Layer 7 of a small transformer language model trained on English Wikipedia (13 layers, counted from 0, width 64).
Take only the direct path to the model's output, skipping the later layers: a vector added to the residual stream pushes a token's score in proportion to its dot product with that token's output vector.

Output vectors of the tokens that the questions are about. A number n stands for n times 0.02.
"ould": 16 -25 24 -33 -63 6 -44 9 -8 10 7 6 -58 -57 18 9 4 34 29 -10 34 15 -3 31 15 32 37 6 -38 -9 35 -93 -3 8 -35 12 -30 46 -3 -29 49 25 8 -42 1 -24 10 14 15 -11 31 17 -5 -6 17 13 -23 -60 17 61 -13 28 4 -32
"ision": 18 -62 16 4 -14 -40 -21 -25 82 17 26 -4 -15 -24 -28 -18 5 -11 26 -23 14 7 44 9 23 7 61 2 1 -59 19 -65 13 34 14 -3 8 29 -1 -37 -19 16 5 -6 2 -30 -2 -31 17 23 -11 -3 20 11 22 -12 -21 -29 -10 28 -21 14 -9 19
"if": -8 -18 -17 14 12 31 -25 11 0 11 48 18 -8 -21 -9 2 -10 42 -11 -22 18 -6 2 -11 3 18 12 2 28 -3 20 -17 -19 -48 -29 5 1 -26 35 -23 16 27 4 -40 -14 -32 -34 30 -11 -13 2 2 18 41 32 5 -12 25 -9 -35 -8 5 27 -27
"osp": 25 -22 2 21 -42 -12 34 -2 14 -47 -35 63 -36 -59 -9 -13 36 -6 -21 43 -13 -2 -3 10 43 36 -2 19 -33 7 19 2 -6 -29 -21 39 -19 -14 35 -26 16 1 4 20 -15 -33 13 32 24 47 2 -14 19 33 -33 2 -25 -1 45 3 -37 31 -46 -67
"ons": -11 -36 -50 10 -30 -1 44 3 5 -16 -4 -24 22 37 -15 -15 7 14 20 -14 22 -19 19 -4 -2 26 32 36 20 -6 -12 -44 17 -3 9 -31 13 -20 -6 -18 -34 8 2 47 6 -19 39 -11 -31 58 -10 -24 0 29 -45 -13 -40 32 -36 71 7 10 2 -23
"ms": 38 -15 -11 -39 -27 14 -4 42 29 -27 21 82 39 -20 35 -17 36 -36 34 16 9 10 -82 6 -27 37 -6 26 14 29 43 -47 2 -10 -34 27 -53 1 -39 -50 -9 -16 0 13 7 -7 69 -69 -16 -2 -14 -13 -4 32 5 5 -35 14 14 31 2 -13 6 -47
"=": -39 -2 -13 32 -34 -14 -14 -8 -31 6 -38 39 40 -13 71 2 -24 -24 -32 -11 -22 16 11 6 -5 -30 -21 -34 -10 13 57 -12 25 -30 16 37 24 38 21 -5 31 -6 0 43 -55 -38 42 47 27 5 -18 -24 -14 62 -27 19 44 -81 -10 -7 16 -18 -36 7
"lement": -7 -22 50 27 1 55 -82 10 17 -14 -17 20 27 21 9 9 84 7 -13 7 -25 35 0 16 11 -7 21 46 12 13 -11 -3 34 2 -1 7 -48 -6 -23 -52 64 -29 6 18 -29 -25 11 0 30 -16 -5 -9 -36 -3 -34 -25 -31 -31 2 -19 5 -6 4 -51
"ey": 46 -60 47 -34 -3 44 23 -2 23 9 -45 -14 46 -37 -11 -1 17 0 -34 7 18 -6 2 31 -16 -20 27 3 41 19 -54 -9 -6 -20 42 22 9 -26 56 -7 -6 35 0 -43 -39 -30 -3 21 10 7 17 -18 -41 16 16 -1 -6 0 -81 -1 -20 31 0 10
"itional": 19 37 10 -47 -47 -7 -39 57 44 -23 -23 23 46 -39 34 -40 24 -7 51 -30 -23 -15 31 20 -4 -48 28 3 -49 -65 17 -21 24 10 45 30 7 24 -2 -35 -4 9 2 -46 -27 -59 -38 10 56 -13 3 25 3 15 3 10 84 -12 29 -21 -20 -24 -23 17
"orthern": 37 -63 14 -8 -18 -6 -18 24 13 -35 26 35 8 -40 -2 -36 13 18 60 35 -53 -23 7 7 5 20 -40 -18 -14 9 -11 -5 -13 -15 -4 -2 -5 21 49 -26 15 24 4 27 -5 -49 33 -21 30 -11 -2 7 -25 -55 -3 4 33 -16 27 38 -3 -4 3 2
"ences": 3 -23 11 1 -85 42 -5 35 35 -63 9 -5 46 -11 45 -64 51 27 19 -42 45 50 5 16 -27 36 53 -14 -6 -1 -8 -76 -11 10 58 13 -7 -27 46 -26 49 -4 4 -3 28 -35 23 7 15 21 5 -23 6 -56 -25 -53 -12 -16 -14 -20 -14 -3 -38 0
" ": 2 24 -28 44 33 -36 5 -39 -12 -4 12 -23 -9 30 -54 21 -13 8 -5 -8 -6 -11 12 -9 -7 -15 -33 -29 -19 6 -13 30 -31 -4 22 -15 1 -18 -37 11 -11 17 -6 7 9 36 -11 26 3 -21 6 30 13 -21 19 24 11 50 -9 -9 30 -19 14 30
" Year": -19 22 7 -30 0 -10 -12 5 72 -5 -2 30 3 -30 46 -48 30 -29 34 61 -1 37 28 6 3 6 41 -16 0 -7 3 5 -4 26 -15 -20 22 -7 -46 2 35 -64 6 -12 -16 17 -24 56 -17 -7 -15 -17 24 -19 -10 5 -9 -17 -47 -2 -3 2 -22 -29
"d": -1 28 3 -21 10 -5 -27 -5 -7 20 -42 6 -31 56 5 7 -11 -2 -21 12 -5 12 8 15 -16 -34 3 5 -8 -9 -11 19 -26 -9 -8 40 -20 -11 -61 -7 -8 18 -4 -21 11 -23 16 -36 44 -5 -6 -30 3 44 41 -3 -13 30 19 -26 35 37 14 10
"\"": 35 -6 30 -12 2 26 14 2 39 11 1 20 22 -13 24 -21 -18 20 -21 -18 82 -18 25 -20 -15 -23 -20 10 18 -7 -43 -43 -20 -6 -28 -18 -59 -15 -21 27 16 -18 -5 -28 38 13 17 28 25 8 26 11 23 4 -32 10 -11 -71 6 8 6 -10 -18 14
"ans": 24 -20 -29 -16 -39 27 5 10 -3 14 -25 -15 -30 -12 -21 4 12 -15 50 10 16 20 -5 39 -20 5 9 25 20 17 -35 -29 9 -16 21 -4 -1 63 23 14 9 6 4 2 -9 -35 -1 -5 -41 49 10 6 -8 12 -20 -19 -44 20 -34 -3 -11 28 0 -14
"ts": 36 -4 61 53 -36 -33 -27 -37 15 14 -34 81 36 58 -9 -34 67 -31 29 16 7 -33 -63 24 -12 13 11 33 8 -6 43 -30 9 -1 -29 26 4 1 -26 1 -50 -61 -3 -18 36 -10 4 -10 -42 -31 29 -11 -27 -34 8 -2 -42 10 -5 21 18 27 25 -35
"E": -19 -58 25 12 16 -33 20 -21 3 15 13 -24 -9 13 22 30 -16 -17 10 35 0 -37 8 25 24 -24 -10 -17 40 0 -30 18 15 -3 -10 -43 -50 -17 24 32 5 -10 3 15 -12 -26 -4 26 -11 18 10 11 9 10 16 6 17 -19 17 -3 -30 -23 13 -3
" fin": -13 -2 6 -17 -28 14 -22 -2 3 -24 26 -7 5 -3 6 14 0 37 -30 31 -48 -22 -1 -16 4 -10 26 23 -22 -19 13 -13 13 -1 -4 61 -6 23 -5 -31 -4 15 4 -34 16 17 -21 36 7 22 -20 -8 15 -4 0 -7 -2 29 -1 6 11 -14 -13 -10
"ised": -7 6 22 -23 -58 -12 -47 -37 52 50 -4 44 30 -55 -42 -28 13 56 17 -11 -19 15 -15 -12 10 18 66 28 -64 -19 47 -32 -10 19 16 64 8 14 77 -14 -25 -15 3 4 9 -16 1 -63 -5 3 12 -8 -17 43 -28 -9 -21 12 -5 10 -20 -12 -54 40
"cess": -11 -43 54 1 -10 -5 -78 17 44 3 -64 11 23 30 29 -12 41 19 66 -47 -52 42 -46 -3 -13 -17 23 17 -1 17 67 -62 49 -11 10 30 -1 -10 6 -5 31 -56 0 -17 15 -25 17 -3 28 -21 -46 -15 -41 9 -19 -35 7 -6 -39 34 4 33 10 23
"lished": 35 16 39 -15 -46 -70 50 16 90 25 -22 61 60 -12 -25 -15 6 14 3 8 -24 57 -14 48 -10 39 18 -6 -54 -6 68 0 -8 21 -58 72 27 -13 15 -49 24 -75 9 -5 -17 -41 -9 -45 20 20 -29 -55 -60 -60 -16 2 9 -5 -25 79 -37 -41 -5 17
" Location": -8 33 -1 -5 -26 -40 -51 19 1 -24 -7 20 74 -44 19 -50 54 -9 47 15 15 0 20 21 -14 41 -12 -4 11 16 5 25 77 0 -20 14 18 18 32 -7 11 -21 3 4 13 14 54 -29 -3 -52 -34 -19 5 -34 5 -31 -15 -19 -15 -1 6 -43 -55 -16
"om": -11 12 7 32 -18 5 -10 -21 17 23 34 2 -38 -5 32 6 14 -19 -12 -27 8 -55 -4 -11 -4 47 18 15 48 -2 -17 7 -20 -21 10 45 -29 -31 -8 -35 53 19 2 -3 -2 -15 0 -25 -8 -12 -23 29 -4 -5 -14 6 -55 34 14 -22 13 29 6 -1
" his": 1 -10 10 -33 -28 26 0 -10 10 -24 -11 2 38 -4 23 -5 -12 8 30 6 -3 32 5 -31 3 9 20 -33 -36 -67 -1 -6 25 -17 -27 19 -31 16 3 22 -20 23 2 -20 3 4 -12 38 21 70 48 21 -50 -31 -25 16 10 11 -34 15 -7 4 -12 4
"ce": 24 25 92 -10 -54 17 -39 -19 1 22 -46 64 35 36 7 15 -31 1 46 -21 -7 -15 -67 -34 -1 38 1 14 5 -28 13 -19 -5 12 34 -4 8 -24 -32 0 -21 -22 -2 -9 15 -28 23 20 -6 -45 -17 -11 0 63 14 -29 -9 -1 5 -14 -14 -2 20 20
"lin": -17 -9 53 -39 -15 -14 22 -36 17 -26 23 28 -7 22 7 -3 20 -31 -39 -48 30 14 12 13 28 31 24 13 -23 0 -14 -27 25 3 30 76 -2 9 -17 -19 -12 9 3 -35 -16 -28 7 -7 -31 7 4 -55 14 38 22 -22 -15 7 -49 36 36 3 -21 -7
"arried": -15 15 2 -12 -50 12 0 -1 12 13 -38 23 11 -32 1 -26 -16 62 9 -12 16 10 -25 8 4 58 11 14 -46 59 22 -31 53 20 -69 39 -18 30 35 -60 49 14 6 -16 2 -26 1 -8 -19 36 11 -12 -57 10 -9 6 15 -34 -9 68 1 -31 -91 7
"owever": 3 -37 -7 -26 -65 -22 -29 -50 9 36 -16 58 6 -64 -10 6 65 7 5 -49 -59 16 -48 61 7 43 -11 -36 -39 -44 31 -84 56 67 11 37 -25 58 29 -34 15 45 4 17 -7 -20 33 5 35 27 33 35 8 46 -45 8 -12 -44 30 95 -79 -27 -35 -23

Each question shows what one neuron of this layer's MLP adds at an activation of 1. A number n stands for n times 0.022.

n74: 5 -4 13 3 20 9 3 -22 18 -36 26 -21 26 2 -28 -17 14 12 20 -6 -2 -13 -2 -7 0 -6 10 -24 4 -7 3 10 -6 -16 26 -4 15 9 -16 26 -29 -17 27 7 -10 23 -6 7 -12 27 1 -16 -25 2 -34 -11 15 -29 10 33 -40 31 8 11
Pushed down most: "d"

n226: -2 14 8 -10 -2 -9 -24 -8 26 9 6 -3 -43 -23 37 4 -9 6 8 43 -25 43 16 -2 -1 -12 -5 -30 -8 1 3 38 -64 3 -3 -9 13 -28 7 -10 24 9 -4 -7 8 20 -7 -14 -1 -17 -2 -31 61 39 -12 4 24 -25 -12 -15 9 -22 12 -10
Which of these tokens does it push up most? " Year"

n231: -11 3 20 5 25 -5 -17 17 22 -37 3 -24 -37 -23 -15 28 -7 4 -9 20 5 -22 1 -13 33 22 18 20 1 -5 35 10 -10 7 26 17 -24 11 35 9 -5 -33 8 -4 -19 -53 -24 -22 -48 16 -1 -25 14 49 16 0 30 12 7 -12 -29 -33 22 -8
Pushed down most: "\""

n220: -38 -16 -15 -16 7 47 -36 2 19 4 21 -21 3 -51 54 16 -7 20 28 -19 17 -18 -3 25 -13 -14 14 -9 14 15 -10 40 -32 -17 11 18 5 -36 19 15 2 9 -11 -11 4 -22 -12 24 8 24 0 -2 -24 4 -29 -27 8 -12 -8 4 13 8 1 -11
Pushed down most: "ts"

n122: -7 22 -18 -7 67 -27 1 12 6 8 -31 -10 -9 -11 -4 6 -1 -16 19 -11 42 -31 -33 1 14 29 21 -12 59 6 0 -10 -9 -19 34 30 25 -17 6 36 -3 -20 -17 33 -10 -36 -37 -21 -3 -49 26 29 -21 -22 -21 -18 -25 -45 34 12 39 0 15 20
Which of these tokens does it push up most? "om"

n234: 25 11 -15 49 4 -16 -15 -14 -25 -2 13 24 -3 -7 -14 -18 10 21 10 33 3 8 38 22 -17 -15 23 9 -3 13 -30 -36 -53 32 -12 -29 16 0 17 15 12 7 -20 9 -2 -45 12 29 29 -1 28 6 -33 15 -28 -32 -11 29 17 -1 -21 -32 -3 -17
Pushed down most: "lin"

n145: 16 4 -33 -1 -1 1 -31 3 -9 21 26 -5 -13 -19 2 -14 19 16 -7 -10 -13 9 29 40 18 -31 -24 4 -8 2 43 -27 -17 3 32 2 -10 -1 25 -12 -17 -25 7 1 48 8 -4 -6 11 7 19 -17 -7 22 -28 -23 15 21 -27 -11 -10 21 -2 -16
Which two tokens does it push up most, strongest first? "ised", "owever"

n176: -20 -29 17 2 55 33 8 30 8 21 17 -11 -37 -38 13 -19 21 35 -6 -11 6 42 10 0 7 4 -35 -31 17 -12 8 21 15 -2 23 -28 -30 -18 21 1 -47 -24 -3 12 12 -31 -42 -7 -28 -61 6 7 7 -5 28 10 10 -36 2 -21 23 12 62 -24
Which two tokens does it push up most, strongest first? "if", "E"

n235: 18 -8 -10 46 7 17 13 -3 -1 -45 7 -44 -23 -36 -22 -49 3 32 -25 2 -20 16 7 -7 -6 7 -1 33 1 20 19 33 23 1 -30 9 47 -12 13 36 8 45 11 29 13 10 10 3 -27 -26 2 -40 7 22 -44 -2 8 -30 -17 17 -11 25 8 -32
Which two tokens does it push up most, strongest first? "osp", "ons"

n224: 9 -9 16 -2 -35 31 -13 2 -37 -47 11 8 21 -10 -1 -13 16 -5 25 26 -9 -43 24 -29 -14 -14 11 7 -12 37 19 24 9 9 9 33 -26 -20 -56 11 13 28 8 -20 -13 26 62 -20 -58 30 -24 -6 -14 23 -14 -2 -10 -3 -28 -26 20 10 48 -36
Which of these tokens does it push up most? "ms"

n131: 22 -14 -10 -17 7 2 12 -2 10 -2 -25 -22 -17 -8 0 -23 -15 38 -10 10 -1 34 -24 8 -13 -28 2 48 -24 -15 -63 0 25 -2 14 -37 -15 15 17 -5 -36 12 -7 37 42 27 24 -4 -6 -17 -7 19 27 12 18 32 -16 1 13 -6 -33 -5 -34 32
Pushed down most: "lished"

n71: -17 -17 -1 -21 28 42 -66 9 6 10 10 -5 -5 -16 -37 -38 -30 -10 -36 -32 -10 -38 6 -5 -25 12 -31 43 3 42 -1 -17 38 34 -4 8 1 -9 14 46 38 -37 56 -2 -22 -44 3 9 -19 32 23 -38 27 -18 23 -25 12 -23 2 29 3 43 50 1
Which of these tokens does it push up most? "cess"

n7: -8 8 18 4 3 21 -21 -2 7 -6 -15 -6 -14 -2 6 -2 -4 26 -22 23 12 6 16 4 14 3 -13 -14 -1 3 -12 -7 16 8 34 17 -1 -10 5 -4 -16 0 -1 1 -2 18 2 -9 1 -8 -12 5 -43 -16 -30 1 0 -3 20 -12 24 -6 -8 12
Which of these tokens does it push up most? "lement"

n37: 11 -6 48 16 13 3 -6 35 -25 -18 -10 -23 18 19 -19 -7 -13 22 24 -14 -1 2 -10 13 -9 29 -22 -17 7 12 -13 18 -12 30 7 -14 15 -7 -8 -25 18 5 -13 -64 28 -19 -16 -2 32 9 -19 -1 1 -8 -49 -7 -12 40 -13 13 3 9 36 -45
Pushed down most: "="

n222: 5 36 0 26 29 -5 11 -1 -52 -9 1 8 -7 24 9 -77 -16 -7 33 -24 4 -5 30 15 2 -47 2 -37 -22 -13 10 -25 25 13 36 0 -17 1 32 23 -29 5 4 8 -5 0 -40 -15 9 13 12 8 0 13 -18 -7 7 5 23 -29 22 19 14 -11
Which of these tokens does it push up most? "itional"

n77: 7 -21 -16 -21 -6 -3 -1 -23 3 -27 12 21 1 21 -9 28 -19 21 -27 43 -34 54 -14 10 29 24 -25 1 17 -11 57 49 15 -35 18 -10 -10 -37 -12 -17 -11 43 -7 -39 5 -41 3 31 15 -22 -17 -12 -3 -34 15 12 8 -2 32 -4 -1 41 -35 -24
Which of these tokens does it push up most? "osp"

n41: 24 -7 -46 5 -19 26 10 -9 13 21 -13 20 -37 4 47 10 20 -15 -12 -1 -9 -4 -25 -11 0 34 -40 51 6 0 -31 -16 -5 20 -43 -34 -14 24 -20 12 28 -28 -22 34 -22 20 -14 4 -1 13 17 -6 28 -26 42 45 -40 35 -19 -21 26 -15 -14 -2
Which of these tokens does it push up most? "ms"

n26: 5 -27 32 -12 34 -22 -37 26 21 27 -6 -8 22 29 -22 39 -3 -1 7 -37 -15 -22 30 1 -2 11 -4 6 -9 3 -2 9 -10 -16 -7 -22 37 -12 -39 25 37 -22 -13 -19 4 -14 -24 -13 20 5 -11 -21 -44 31 -25 59 33 -5 -11 19 -23 -13 38 -5
Pushed down most: "ences"

n255: -46 26 8 -7 -9 -26 -29 -13 1 -3 16 -45 41 30 -15 -8 6 18 -11 -20 21 3 42 11 -16 20 7 -5 -30 19 -7 -12 22 -22 5 -13 -15 7 1 20 -6 -7 18 36 26 3 40 4 17 -17 -1 10 10 19 4 -21 -10 -36 -21 -24 -40 9 -13 2
Which of these tokens does it push up most? " Location"

n133: 21 46 10 -9 18 25 -4 -29 -24 -6 26 -2 -23 -21 -10 1 -9 10 47 12 4 -8 3 -30 6 -2 5 4 -5 31 -6 31 -11 1 9 -24 9 -7 -33 5 1 22 -29 -8 1 0 27 -5 -18 -37 -12 0 -12 -13 9 10 34 -15 -11 46 1 3 -9 0
Which two tokens does it push up most, strongest first? " ", "orthern"

n126: -29 -19 -19 -7 7 2 -18 -9 -33 -11 19 33 22 -41 7 16 -23 -9 18 -12 29 -8 -41 0 31 5 24 -21 -25 -10 -13 8 11 -22 21 19 23 1 7 -12 -13 32 5 3 23 16 24 -16 18 10 28 -28 -9 7 1 5 -3 1 32 -25 -17 -7 -5 29
Pushed down most: " Year"

n10: 6 13 47 29 -50 9 -15 22 -26 -4 38 44 -16 7 18 -27 19 -2 59 19 -17 -23 -5 -16 -25 -43 31 29 50 13 -40 -9 -52 -27 23 30 26 -24 -37 18 -1 3 -42 -21 45 23 11 -15 9 -20 -8 -24 -7 -25 -30 13 10 -3 31 9 52 -19 -9 -19
Which of these tokens does it push up most? "ts"

n169: -3 -3 22 2 -13 -45 -11 -7 33 -20 -27 -6 -17 -37 -18 17 -9 -17 16 33 -4 -2 6 14 -11 28 30 1 -47 -9 -22 16 -27 17 23 -29 -5 6 10 33 -3 12 12 -7 21 3 0 9 -5 -21 14 20 -1 6 0 1 -13 21 -28 -4 9 11 8 -16
Pushed down most: "="

n195: -11 -40 38 14 -14 3 42 -17 -3 22 -27 -2 -22 39 -31 -18 -12 48 -24 -15 20 3 1 -21 9 -19 -4 -10 3 25 -2 4 -2 25 29 -25 3 -56 19 0 29 17 13 26 13 -78 22 -10 -20 3 9 1 -12 16 -22 -18 -14 -20 -12 43 -12 14 4 -18
Which of these tokens does it push up most? "ons"

n188: -37 -6 13 16 26 36 3 -4 8 -17 -12 55 -35 7 18 -1 32 18 -34 31 -12 34 -9 20 -15 7 6 17 -25 14 -30 16 36 -39 -3 -20 4 -31 -6 0 0 -18 38 -18 -3 5 -28 6 15 -15 13 14 1 -17 -1 -6 -8 -44 1 -32 -13 -3 23 7
Which three tokens does it push up most, strongest first? "lement", " Year", "osp"

n121: 13 -19 -41 9 4 -4 -46 28 5 -39 -17 11 -17 -1 -5 -37 22 -9 23 -15 23 27 23 28 -11 -12 -4 9 34 48 -17 -1 6 2 0 -27 14 19 -11 14 13 3 -10 -28 23 -12 4 -32 -7 6 13 45 -1 7 -2 -6 -1 25 -38 -5 -8 7 14 -14
Which of these tokens does it push up most? "ans"

n150: 33 -10 -19 20 3 22 23 -2 -14 -1 28 -38 24 -6 -32 -28 41 -31 -24 -3 8 28 -33 2 37 13 -6 -13 22 25 -14 -8 36 18 24 9 -23 -26 29 11 9 -18 12 -22 -10 -11 0 22 -38 -20 28 7 -21 -30 0 -16 14 -21 6 3 8 -21 -12 2
Which of these tokens does it push up most? "ences"

n46: 20 -4 14 -14 26 37 -2 -14 14 3 -12 -21 -11 9 -2 33 -4 -4 0 -13 -10 1 -22 -58 8 27 8 -3 -1 -13 7 7 -5 26 -19 -4 -34 -13 8 -1 -20 -3 25 3 2 -2 15 -3 -11 2 -14 -16 22 -5 -34 6 22 14 30 22 -4 2 -20 -4
Which of these tokens does it push up most? "ce"

n35: -28 42 -9 -22 64 -17 27 -5 -8 11 -1 -3 8 17 27 -8 -18 11 7 14 3 -60 33 -26 12 -43 2 -25 -19 27 15 -42 28 -14 -49 -4 25 17 -14 3 27 -2 -23 16 -42 1 4 -10 34 8 -4 1 -9 32 -5 -24 13 14 15 5 19 -26 -27 32
Which two tokens does it push up most, strongest first? "=", "arried"

n13: -19 21 21 1 31 -37 34 15 18 -17 -2 -25 -1 -6 -10 16 40 -7 33 23 25 -12 33 -11 9 13 -22 6 -15 11 -11 6 -7 -11 -21 7 1 -19 -11 40 12 -36 -41 4 8 -47 -6 -33 32 3 -5 -1 -3 -2 17 -3 7 -38 -40 3 -3 13 -14 -8
Which of these tokens does it push up most? "lished"

n203: 24 47 -5 3 -13 -33 14 -2 -35 -22 -12 5 2 -15 -4 -11 -24 -27 -4 -10 -29 12 6 16 -12 1 29 -2 15 16 -45 16 -49 -22 22 -21 24 -15 -2 11 31 -12 3 -25 -3 33 -8 25 28 2 22 29 15 11 -9 7 -19 25 6 -16 2 -15 -7 -25
Which of these tokens does it push up most? " "

n5: -30 15 19 13 -4 -5 -4 -17 -22 5 12 33 -5 0 -33 15 24 -2 1 -5 8 -1 -2 19 19 -15 12 -8 -9 -3 6 -9 27 6 6 23 -13 -8 -12 -4 4 6 1 1 13 -43 54 49 -9 -8 21 19 3 -35 -26 -29 -30 17 -18 12 -5 -7 -21 -3
Which two tokens does it push up most, strongest first? "owever", "ts"

n243: -5 2 -20 4 23 8 28 -6 13 -15 46 -18 -26 5 42 -31 -13 3 -14 -39 22 40 4 20 11 9 -4 4 -1 -17 -42 -29 -11 2 -16 -22 -9 10 -28 -8 -40 -42 19 -5 -15 14 5 18 10 17 37 -9 2 8 -18 44 -32 -9 31 30 34 8 -37 31
Which of these tokens does it push up most? "\""

n34: -8 -16 -25 -10 14 24 15 -14 24 13 -20 -28 7 -16 54 0 15 6 -28 28 -13 -40 13 -25 3 -12 25 -38 -6 -12 17 33 -15 43 6 4 39 -60 -12 24 -1 -17 33 15 -7 44 -16 18 12 -31 -25 12 -6 2 40 14 -21 42 -73 -13 16 29 -13 -35
Which of these tokens does it push up most? " Year"

n93: -20 -17 12 14 -10 -42 -33 -36 34 -32 -23 -10 18 29 -59 -15 3 -22 1 18 18 22 0 -26 31 -24 38 -6 6 32 -6 49 -2 22 -13 21 22 34 8 39 -19 -4 4 -24 -12 8 -21 8 15 44 38 -4 -41 9 -26 -6 11 20 23 -5 -64 -13 14 -7
Pushed down most: "ms"

n177: -7 -22 -12 -1 47 18 -40 -12 -15 -22 0 21 -12 8 6 12 28 -32 1 -4 6 42 41 36 -30 38 6 17 -2 14 -10 5 4 27 -21 29 16 24 -27 1 -6 -14 -21 8 -14 9 -6 -9 -26 27 -8 6 -16 -25 9 -25 -48 -14 -1 -31 -7 -31 13 48
Which of these tokens does it push up most? "lement"

n212: 27 -5 18 28 -15 1 15 -17 -4 26 -31 -17 19 -18 -18 8 -28 1 -2 7 7 5 17 -6 9 -6 21 12 -37 -4 -8 11 -5 -27 -10 24 19 -11 -18 35 27 2 41 -15 1 -5 47 -39 -3 14 -10 11 -37 25 -9 8 11 -16 2 14 -18 -30 9 -44
Which of these tokens does it push up most? "lished"

n92: 5 12 -21 30 -21 -5 -5 -22 -12 7 19 22 -2 18 30 16 -9 23 -51 -5 -28 -20 18 -2 -2 -2 4 2 -16 4 21 8 16 6 -11 12 -14 -11 -15 -44 -13 28 8 -12 -10 27 -2 -6 29 10 -27 -27 14 7 -10 2 15 -14 -15 -12 -10 33 19 -2
Pushed down most: "ans"

n204: 9 8 54 -8 34 -67 24 -24 13 22 41 -40 -24 6 2 93 -50 3 49 -3 -56 -3 -36 -4 -16 -42 -43 -15 13 37 -61 46 -2 -8 -4 -11 14 -14 3 74 17 48 -49 -3 -43 6 -1 -8 -20 -14 28 -17 -16 -16 4 23 36 -19 43 25 3 14 -15 -8
Which of these tokens does it push up most? "E"

n17: -2 -13 -34 17 -40 34 0 -9 51 29 -27 -36 25 -10 -15 2 12 -21 14 0 19 9 -3 6 13 -9 19 5 1 52 -15 43 -40 6 19 -9 -42 -19 -34 -48 -11 50 -14 -25 -6 -2 29 -7 14 39 1 -18 25 5 12 14 10 -9 -18 -2 1 8 -23 -3
Which of these tokens does it push up most? "ey"